Layer 9 of a small transformer language model trained on English Wikipedia (16 layers, counted from 0, width 64).
A neuron adds its activation times its output weights to the MLP's output. To switch it off is to set its activation to zero at one token and run the rest of the model.
A neuron's activation on a vector x is SiLU(gate . x) times (in . x), where the dot is the dot product.

Input weights of the MLP neurons that the questions are about. A number n stands for n times 0.0073.
n23 gate: -39 34 -27 15 23 -72 -20 26 -14 -33 8 4 46 -13 -1 40 52 -22 6 -21 -26 -36 -44 -27 7 -6 -43 11 14 13 -14 -29 -43 -19 -4 -27 -17 8 13 -6 8 5 5 37 41 11 23 55 -20 -11 19 62 17 37 -33 -1 -28 25 25 20 50 24 -39 -35
n51 gate: 38 -6 9 8 13 -10 17 49 -1 45 -39 -12 3 -16 -13 -8 -15 -40 1 -23 23 16 -3 22 64 -37 -15 23 2 -14 -33 -23 4 8 -40 -35 69 20 -35 35 12 -49 17 7 36 13 30 24 -21 27 -32 -28 8 -33 12 -10 7 22 46 -2 32 17 -31 -53
n83 gate: -53 11 81 24 21 -27 9 -13 50 14 22 38 -64 13 47 3 -14 2 21 61 29 8 -22 5 -8 -49 -24 -33 -16 13 -36 -3 -36 34 -20 -42 48 -1 -13 10 -4 5 14 22 -38 48 -34 -40 -3 33 -3 44 -6 -28 7 15 31 -11 -17 48 34 -21 -22 -11
n94 gate: -13 7 1 4 35 -3 -3 -3 11 -32 20 -2 4 -78 -30 -8 -23 -15 44 27 -15 4 18 4 18 -1 1 -41 7 -23 25 17 30 -40 -27 30 -61 -34 -38 18 -22 -19 -8 15 -53 -10 -68 -44 22 4 -30 -7 -28 1 11 -13 -54 7 8 -14 -4 15 4 -24
n99 gate: -48 -23 -32 2 12 -43 -2 -38 -21 1 -24 -6 -15 29 -20 22 -9 -48 -37 -50 -3 -7 19 13 21 -1 -52 -36 -5 -33 38 18 -15 23 17 12 -22 -22 24 -22 40 -21 32 11 2 37 17 -31 -20 -22 41 -28 -5 53 64 -6 -11 23 -42 -40 37 66 38 5
n104 gate: -19 7 -21 -5 33 14 8 2 -21 10 32 -27 -42 -45 -18 8 4 12 17 29 3 14 -37 -59 -19 -14 -26 41 0 -6 -17 28 -15 -25 27 -13 -9 -7 34 31 27 29 -32 -31 21 8 -16 30 3 -14 1 63 95 33 -3 -64 -10 -37 11 43 34 59 6 -16
n117 gate: -2 -13 25 -9 24 8 -37 22 -19 7 9 -9 16 -20 -16 28 -2 9 -5 -46 13 -11 3 34 77 13 -41 20 -5 -20 -20 -11 -17 -9 8 56 2 39 -12 10 -13 16 -3 18 8 2 -11 6 -12 -9 -16 -45 -34 -34 9 30 -13 -9 7 -31 7 27 41 -1
n154 gate: -20 -6 14 -17 0 14 7 43 3 -22 -27 75 -10 -71 45 12 -13 -31 -53 13 -13 36 31 10 10 -14 18 -18 -19 34 5 -46 5 -25 50 12 -22 -11 -16 77 27 13 4 -4 -2 16 66 -52 2 12 26 -41 40 -39 16 20 2 15 -14 -35 -1 -32 40 -24
n172 gate: -6 11 63 24 -49 6 42 55 39 -12 26 -29 14 -11 17 -18 7 41 1 -11 -7 -9 -57 -27 -7 24 25 -18 -17 -5 -4 -15 -50 -4 -3 -3 2 -40 35 25 -9 -24 -29 -42 30 30 5 29 -34 -12 -26 -13 47 -36 -16 7 -20 22 -46 -23 30 -26 25 -2
n182 gate: 4 -2 34 -25 26 10 54 16 -3 -20 33 -8 4 7 -7 34 -12 18 9 -17 41 -17 -26 -11 5 15 6 -16 4 -2 -13 -37 21 -17 -10 -24 2 -56 -10 23 12 -14 -32 17 -57 42 29 -16 -6 -27 -7 0 -36 -11 -58 -7 -17 12 -2 4 28 10 24 -30
n191 gate: -10 -44 6 -2 -45 14 5 2 6 -26 7 -2 -14 28 -15 -14 36 31 31 60 92 -50 -38 32 27 -26 -25 -25 -15 -25 48 24 -27 -7 -36 2 -13 16 -31 -36 -3 8 -24 -26 -5 0 -2 26 0 19 16 18 31 -18 11 9 18 -25 0 21 -18 21 -42 45
n23 in: 15 -27 60 5 -11 -21 3 -27 40 -8 -24 -32 29 -11 47 19 -21 11 28 -37 8 18 -9 -45 14 -17 19 -8 -20 -13 46 3 19 -16 -15 4 19 31 -17 31 -42 10 2 13 18 -37 -42 -19 -15 21 -7 -2 15 63 20 3 -3 -4 0 -4 -33 10 2 48
n51 in: -7 44 11 23 -17 -3 5 28 21 -19 -42 -1 -43 13 28 -6 -26 -9 -14 -9 8 -18 17 44 8 -19 6 -8 -10 19 -5 -54 -25 3 19 -23 -3 -20 37 7 -51 55 39 -30 40 -23 25 -33 -38 25 -33 -28 -4 2 28 13 -27 15 -5 -23 31 19 22 -32
n83 in: -25 -5 2 -24 -44 16 19 19 7 -15 -35 20 14 -52 51 -56 7 -41 32 2 -49 -9 -9 -14 25 -21 -27 42 -4 -22 -54 36 -31 -20 26 -7 -14 14 -26 -21 -16 16 -4 -22 -29 -12 1 5 -19 1 2 8 -29 22 27 10 -2 21 -46 -24 -3 -16 -15 38
n94 in: 6 2 6 -22 -23 31 20 -43 -21 27 8 15 8 -31 -16 -31 14 -10 -39 6 -12 -21 0 -29 30 4 -24 -4 -32 27 -37 4 -5 15 -7 3 34 45 -48 5 25 23 20 0 28 5 1 16 12 -42 -2 15 -1 29 0 72 2 8 -12 -11 46 -26 39 -13
n99 in: -8 -21 -1 -24 34 -9 15 10 59 8 -18 7 12 -12 19 46 -42 26 16 3 18 4 -49 27 9 0 43 1 23 10 -4 -31 55 17 -13 46 13 -23 11 -17 -41 -44 -14 6 -9 6 -64 16 -34 33 -46 7 28 -13 -15 -46 30 -20 5 2 -44 17 28 33
n104 in: 1 -1 -13 -24 11 10 -27 2 19 -53 -13 -18 28 18 4 -5 9 -53 43 0 0 10 1 -12 24 7 -26 -61 28 50 7 -20 61 15 -15 -10 -1 5 11 -4 50 12 23 -10 29 -28 51 2 -36 2 -7 25 -39 -31 14 51 -12 42 -55 4 -8 11 19 26
n117 in: 1 -3 -31 22 3 6 13 -28 -19 -4 30 -1 9 -44 1 5 -17 -15 -20 -29 -26 -1 2 19 18 -40 7 -18 -2 -8 23 33 -19 23 30 15 -35 4 -25 49 -27 -11 3 -1 -21 31 34 -39 -6 7 1 18 -29 -22 16 -9 -2 -15 4 -10 -10 -7 39 4
n154 in: -16 0 28 44 0 21 -31 -73 18 39 -11 -16 11 26 -49 -47 8 8 -39 0 0 3 -25 -29 -1 35 -2 -21 1 11 -8 7 12 -6 -7 7 26 -18 17 -55 -13 -35 10 49 -51 -8 -16 29 -21 8 -34 -16 -20 34 18 19 -27 5 35 -13 29 16 29 27
n172 in: 34 3 1 2 -36 -9 60 -43 26 11 -13 -11 -5 7 -6 -24 1 20 27 4 -13 -23 -15 1 -2 44 -11 30 2 -28 -26 22 -27 23 11 13 -4 23 56 -16 -20 -29 -16 26 12 4 -18 25 28 12 -3 22 0 -1 12 -13 -43 69 -20 31 11 18 27 -10
n182 in: -9 7 -21 11 -1 1 38 -9 -14 12 -15 9 -11 -24 -24 -20 38 -8 8 30 -25 -4 10 13 -3 6 30 23 22 -20 -16 12 -2 31 29 42 -14 2 -17 25 -1 -8 -27 53 -19 26 -50 -24 18 35 -25 8 6 -38 15 -32 41 23 -20 20 -9 28 -30 -6
n191 in: -11 24 -19 -38 18 6 0 -9 -10 -7 -37 14 17 -58 44 10 -9 22 16 -52 -41 -31 -39 -44 3 -19 7 5 -10 -3 -29 10 2 -37 12 -24 -4 -20 -18 -49 28 49 2 -27 4 41 18 36 -33 13 -44 19 -24 6 12 -3 -22 -3 48 -8 26 -10 -3 31

Output weights of the MLP neurons that the questions are about. A number n stands for n times 0.0078.
n23: 5 20 22 31 20 2 25 -21 -34 -24 -46 -3 6 -76 7 28 -13 -20 17 10 -2 19 22 -44 44 -52 -27 -13 15 -8 34 31 6 15 -64 -2 39 9 -34 -26 -39 -11 -26 -6 2 -3 -19 33 76 35 20 74 -8 -27 -23 -31 -17 -26 -9 -57 36 39 -10 -45
n51: -12 -22 -43 29 -24 -50 27 79 13 41 22 26 -13 2 -31 -49 -7 10 -36 -25 2 -27 30 -19 15 42 -14 -13 -14 -9 23 -21 46 26 1 -9 -35 46 63 8 -27 38 -11 -31 2 -53 21 -13 -11 -1 -50 -13 -30 50 -13 74 -51 28 60 49 64 -4 -6 -27
n83: 25 -1 -30 -21 21 10 -5 -5 2 51 5 -28 -4 -24 16 18 -18 -14 30 2 7 -24 20 29 23 0 0 -39 26 -68 30 -20 43 -47 25 73 -47 -19 17 39 28 3 46 -33 -31 21 46 65 -47 -6 -67 -22 -7 18 -37 -59 23 20 -9 -48 -78 -19 72 -18
n94: 27 28 -41 39 -12 8 20 22 54 0 -41 -13 -29 15 53 -27 28 6 -44 18 25 57 13 -8 -40 -12 32 19 16 1 -9 -19 -25 51 -58 -64 8 -2 13 -57 11 18 -20 -25 9 31 2 39 18 11 2 37 5 -15 44 49 -5 -22 -12 52 -32 26 -8 35
n99: -4 17 -29 -16 37 -18 -31 7 25 29 -19 -44 32 42 27 36 -64 -17 5 -28 30 51 14 0 -30 -6 1 40 -39 -48 -12 23 0 45 -25 -41 -6 -14 24 -78 27 -32 -12 31 -51 -28 70 -42 -26 -7 -34 -37 -70 57 33 -25 -17 -17 -69 25 6 63 34 -1
n104: 32 -11 -9 57 -18 19 7 -3 -4 -9 -3 25 10 -21 -5 -18 -35 -34 59 3 79 60 -13 14 43 16 7 23 27 27 20 89 76 21 23 -13 -2 -9 -20 -49 -20 54 8 -20 67 -71 28 -45 15 -4 -6 -9 -54 -34 37 45 -6 -16 7 2 -12 36 -36 19
n117: 42 3 14 -27 -12 -3 -10 57 47 19 25 1 6 19 -15 14 23 -35 26 -16 6 25 15 37 -68 13 31 8 -17 14 0 0 -40 35 -44 4 6 3 23 14 5 44 6 -16 7 -13 16 53 12 -6 23 39 -16 -18 17 25 46 21 6 26 2 -5 -36 10
n154: 14 4 13 41 -34 -47 -9 -48 -54 49 3 14 -16 95 -3 23 21 -17 11 -11 6 -21 26 46 -10 66 41 48 19 -54 32 23 18 52 5 5 41 -17 -34 6 11 69 17 -3 -34 -10 39 -73 -47 -33 -12 -12 -56 1 1 -11 -16 29 -34 -15 -25 31 16 3
n172: -45 -32 -65 28 5 12 -40 4 -6 16 -39 -14 29 -4 -24 20 -29 -4 -30 -74 -19 14 42 8 -58 -26 -18 -10 1 5 5 13 -32 -2 -55 7 12 19 -2 -38 39 4 -4 -3 -66 1 18 10 -7 -16 14 -73 -14 46 39 51 67 -20 -5 20 0 20 23 -26
n182: -59 47 -13 -13 41 -67 -24 42 8 -32 4 28 41 -2 -16 -6 -17 22 8 -4 64 4 -19 -23 17 -6 31 -11 -5 8 -20 85 13 -69 9 -3 -9 -25 3 20 30 -19 6 -21 19 18 -17 -2 13 16 -5 -9 4 2 -34 -8 -3 43 -11 14 9 29 -1 -47
n191: -5 -13 3 -12 20 -2 -16 8 39 44 -24 4 -38 38 2 24 -25 -1 -25 -8 3 41 -48 -17 -54 48 -26 4 9 25 36 -8 -47 30 -38 46 -5 -57 17 1 -17 8 -10 28 -35 -33 -42 7 -12 6 -25 59 -1 29 22 -46 -18 2 33 26 4 32 -44 41

Each question names a token from some text and the token that comes next. It shows the vector x that enters the MLP there. A number n stands for n times 0.037.

Then comes g, the gradient of the next token's log-probability with respect to the MLP's output, scaled to length 1. A neuron's effect is roughly proportional to its activation times (output weights . g). A number n stands for n times 0.0052.

" f", then "oc"
x: -4 8 12 -10 -5 14 38 10 8 -26 8 -15 -8 16 -16 6 20 6 -25 6 -30 31 31 -16 29 21 6 -2 24 2 -36 -29 -31 5 5 -3 -7 -9 -7 -39 11 8 -10 -33 -9 -9 -3 37 -41 -28 17 27 -16 29 27 -19 88 7 38 -21 -25 -5 -4 -14
g: -11 8 -10 16 -4 -14 -11 0 -1 55 21 -6 6 -21 16 19 51 -4 -47 -20 -35 -15 6 -11 -15 40 -17 52 -26 31 -60 0 -27 2 -24 -5 25 15 -23 13 10 -30 -16 17 -10 -8 -23 -11 -21 6 -21 12 -19 -9 23 -35 -31 6 22 4 5 4 -60 30
Which neuron, switched off, lowers the next token's probability most? n83

"\n", then "|"
x: 34 2 15 42 23 23 33 16 23 -28 9 -18 4 -14 1 13 31 19 -18 25 -30 22 23 31 7 29 -4 1 -6 38 -11 -26 -14 8 -23 11 -9 -6 17 -7 20 24 5 -33 -20 14 -21 -1 -43 -36 11 24 -25 39 15 0 41 28 43 -6 -36 -10 6 11
g: 1 2 -6 7 15 36 -1 10 -46 -12 20 -4 41 14 -12 44 -32 11 -38 -20 -8 15 70 -21 -11 22 15 3 21 62 26 -4 38 6 -3 -4 18 -26 -8 -9 9 22 -3 -7 -14 23 10 25 -10 -30 21 -6 5 -16 -1 4 63 -14 25 -5 14 14 -48 7
Which neuron, switched off, raises the next token's probability most? n172

" W", then "el"
x: 15 15 33 2 -11 9 43 -12 54 -4 5 -23 -1 -5 -4 18 5 31 -2 21 -29 29 29 -16 3 28 -4 -13 5 21 3 4 -3 28 -25 2 -12 -2 19 -12 37 15 26 -25 -1 1 -12 24 -36 -39 6 40 -14 33 33 -6 68 -3 33 -6 -23 -24 21 -18
g: -7 22 -10 11 -47 -10 0 -37 34 29 -2 -43 10 33 -20 0 -5 27 18 -1 -48 -20 -33 44 36 -5 -16 33 -10 -9 -8 -2 20 -28 -15 38 -46 -3 -42 32 -23 3 2 35 6 -14 20 2 -17 19 -4 -22 6 -50 -3 24 -3 18 32 -16 -6 -6 28 -21
Which neuron, switched off, raises the next token's probability most? n83

"6", then " to"
x: 24 -13 9 6 -2 24 36 3 15 -28 9 5 -19 -14 -30 11 25 20 -8 10 -8 27 21 4 9 14 5 7 20 17 -7 -27 -21 40 -4 -17 15 0 -22 -20 -1 63 3 -24 -8 6 -3 11 -46 -36 -7 29 -36 17 44 8 63 23 28 -16 -31 -8 3 33
g: -6 43 1 -11 3 -16 -13 -36 -5 40 -7 16 9 59 -2 28 0 16 28 12 12 22 -2 -3 15 18 3 -13 -53 -2 -14 -5 16 12 -26 2 -55 -43 35 -32 -18 -1 -38 15 25 -25 -6 3 14 32 -54 -37 -40 17 27 6 -2 10 -24 -16 11 21 -19 0
Which neuron, switched off, lowers the next token's probability most? n191

"ild", then "ing"
x: 18 29 30 -5 19 18 33 20 37 -9 -7 -9 -2 -18 -29 14 7 16 -6 1 -8 12 24 -3 -14 42 -8 -20 26 23 28 20 -25 30 -9 3 16 -30 -11 -1 24 28 3 -11 -36 -11 -6 31 -28 -40 32 60 -14 32 -17 5 30 4 22 -42 -38 -4 11 -20
g: -27 -10 18 -41 3 12 -32 -26 -26 14 7 5 17 58 -16 -10 10 13 35 8 -29 46 -11 -6 -1 -30 43 -11 24 7 63 13 13 1 -9 21 42 7 -10 10 22 -21 -25 -23 -21 3 19 1 -2 10 -33 -6 17 47 32 20 -6 15 -23 -7 -56 12 3 9
Which neuron, switched off, raises the next token's probability most? n51

" 200", then "6"
x: 34 -8 15 0 -11 23 10 5 8 -1 13 5 -1 3 -38 5 21 21 -4 -19 -19 24 42 10 8 25 0 -41 -4 6 -13 -25 -5 42 6 -11 -12 18 -1 -19 35 35 21 -24 -24 -1 -26 10 -18 -40 -8 40 -28 28 14 11 65 22 20 -11 -43 3 6 48
g: 39 -30 33 1 5 44 -3 1 -1 -6 -7 15 17 11 -16 11 -20 67 -35 -33 2 -20 -20 -12 -59 5 6 15 -13 -36 -19 -9 1 -36 2 -26 -18 -7 29 5 -12 40 -10 -18 -20 22 -28 19 35 -29 14 11 24 -12 24 -34 16 2 -6 -8 47 13 26 -31
Which neuron, switched off, lowers the next token's probability most? n104

"c", then "o"
x: 4 16 3 24 -22 0 40 40 25 -7 -16 8 -7 4 -5 8 -6 27 -12 -20 -31 -11 25 11 16 18 -15 -8 38 36 10 1 17 12 -21 -12 -6 -9 0 0 2 26 -3 -7 -50 11 -1 21 -49 1 3 4 -29 29 11 -5 59 -5 53 -59 -19 4 21 5
g: -12 43 -27 -32 37 19 4 -7 11 -26 37 -32 29 47 -34 49 41 -7 30 -22 4 -14 -26 19 -17 -11 17 11 -9 10 -27 -12 -33 12 3 -7 10 23 21 -12 -14 -16 20 53 -19 0 23 18 15 -6 34 9 4 12 -9 19 32 -22 -11 -40 -47 -1 16 -11
Which neuron, switched off, raises the next token's probability most? n51

"az", then "ak"
x: 12 -3 13 -1 -14 17 19 -3 21 -8 -17 -13 -1 -14 -54 36 8 29 -15 8 -15 -3 36 12 25 24 -3 10 10 39 2 -3 -1 3 -13 -1 -10 8 -28 15 -2 41 11 9 -44 3 -11 22 -36 -39 15 48 -38 27 3 3 56 7 47 -25 -19 18 26 -1
g: -52 10 5 26 -4 11 12 -40 4 41 52 3 -18 -31 -46 -10 16 21 -9 7 28 -11 -69 -9 0 2 -27 37 -3 -28 -1 18 -15 -29 -7 -14 -25 -11 -3 10 -3 8 14 5 5 -38 29 -19 -9 5 -5 -9 -7 2 41 -35 47 -18 25 -15 -23 -22 -26 25
Which neuron, switched off, raises the next token's probability most? n94

"le", then " |"
x: 30 -14 12 27 -5 33 15 12 10 -37 17 -13 13 -4 -14 11 32 18 -34 16 4 33 25 -12 17 30 -2 -25 35 25 -1 20 -18 29 13 -9 3 -26 -16 -20 12 -3 14 -21 -19 25 21 3 -34 -27 31 21 -34 11 26 -17 61 24 38 -32 -15 -1 4 -7
g: 39 -31 -1 -21 -25 36 -28 -66 -1 36 7 -20 14 -38 15 21 -4 -3 -7 22 -11 9 -10 -7 -5 -24 25 20 16 25 -12 5 40 17 -2 -57 31 -6 31 -25 6 49 -13 7 30 12 -20 -2 -16 -34 -3 -10 -22 14 3 -17 28 -45 -4 -10 -4 15 -17 -39
Which neuron, switched off, raises the next token's probability most? n99

"000", then "4"
x: 29 -2 5 -15 -24 1 30 19 25 -20 4 2 15 -6 -6 10 32 1 -17 -8 -27 27 17 -8 -9 26 7 2 35 37 -15 -31 -13 -1 -3 -25 27 -1 -18 -28 14 38 3 -34 -18 -4 4 5 -11 -53 36 42 -19 15 28 -6 50 7 43 -22 -41 -11 25 26
g: -75 5 30 -27 -5 -8 -1 -15 12 21 -43 -19 10 -11 -9 -25 16 13 32 4 32 7 -34 5 -19 25 11 -14 -9 12 -27 -39 0 15 -4 -1 2 -10 20 -3 -5 -16 -25 33 14 -68 18 -46 14 23 -27 -16 -4 -11 -35 29 6 -56 -29 -17 6 -4 4 3
Which neuron, switched off, lowers the next token's probability most? n83

"ach", then " of"
x: 30 -1 41 14 -17 9 13 5 18 -10 28 -23 -2 -22 -24 23 7 42 5 7 -6 15 33 16 5 10 12 -26 20 27 14 7 -23 36 -3 19 6 18 -5 12 15 16 -7 -24 -35 9 -12 34 -36 -26 6 21 -38 7 4 -1 69 33 36 -47 -11 4 -20 11
g: 4 -42 45 41 11 -37 10 12 -12 22 28 -26 -21 -50 25 -7 -8 -44 -23 9 -10 6 23 -7 10 -35 10 -5 7 -32 21 17 11 5 -15 12 -20 -47 -17 -29 -14 -3 -11 -18 -19 -19 -7 30 -2 22 32 21 26 -3 14 -37 52 -33 -34 14 -1 -32 15 7
Which neuron, switched off, raises the next token's probability most? n23

"4", then "°"
x: 20 -5 4 6 -22 9 26 -2 33 -10 -8 -9 3 -14 -10 -3 19 38 3 5 5 24 23 7 -14 22 7 8 18 46 7 -29 -22 38 -10 1 19 -8 4 -21 9 58 -8 -12 -18 1 -34 11 -25 -30 -1 20 -29 33 37 -15 65 -11 35 -22 -40 -9 -7 38
g: -40 9 21 -19 -5 -38 13 3 2 8 -31 3 10 27 29 33 -27 -3 -19 42 27 15 -3 -7 -39 14 -10 -22 -53 20 -30 -23 -11 -13 5 -1 0 -17 23 -8 -6 13 -35 40 50 -52 -3 -18 20 3 -39 -8 10 5 26 -8 -47 -47 1 6 -8 21 23 -1
Which neuron, switched off, lowers the next token's probability most? n191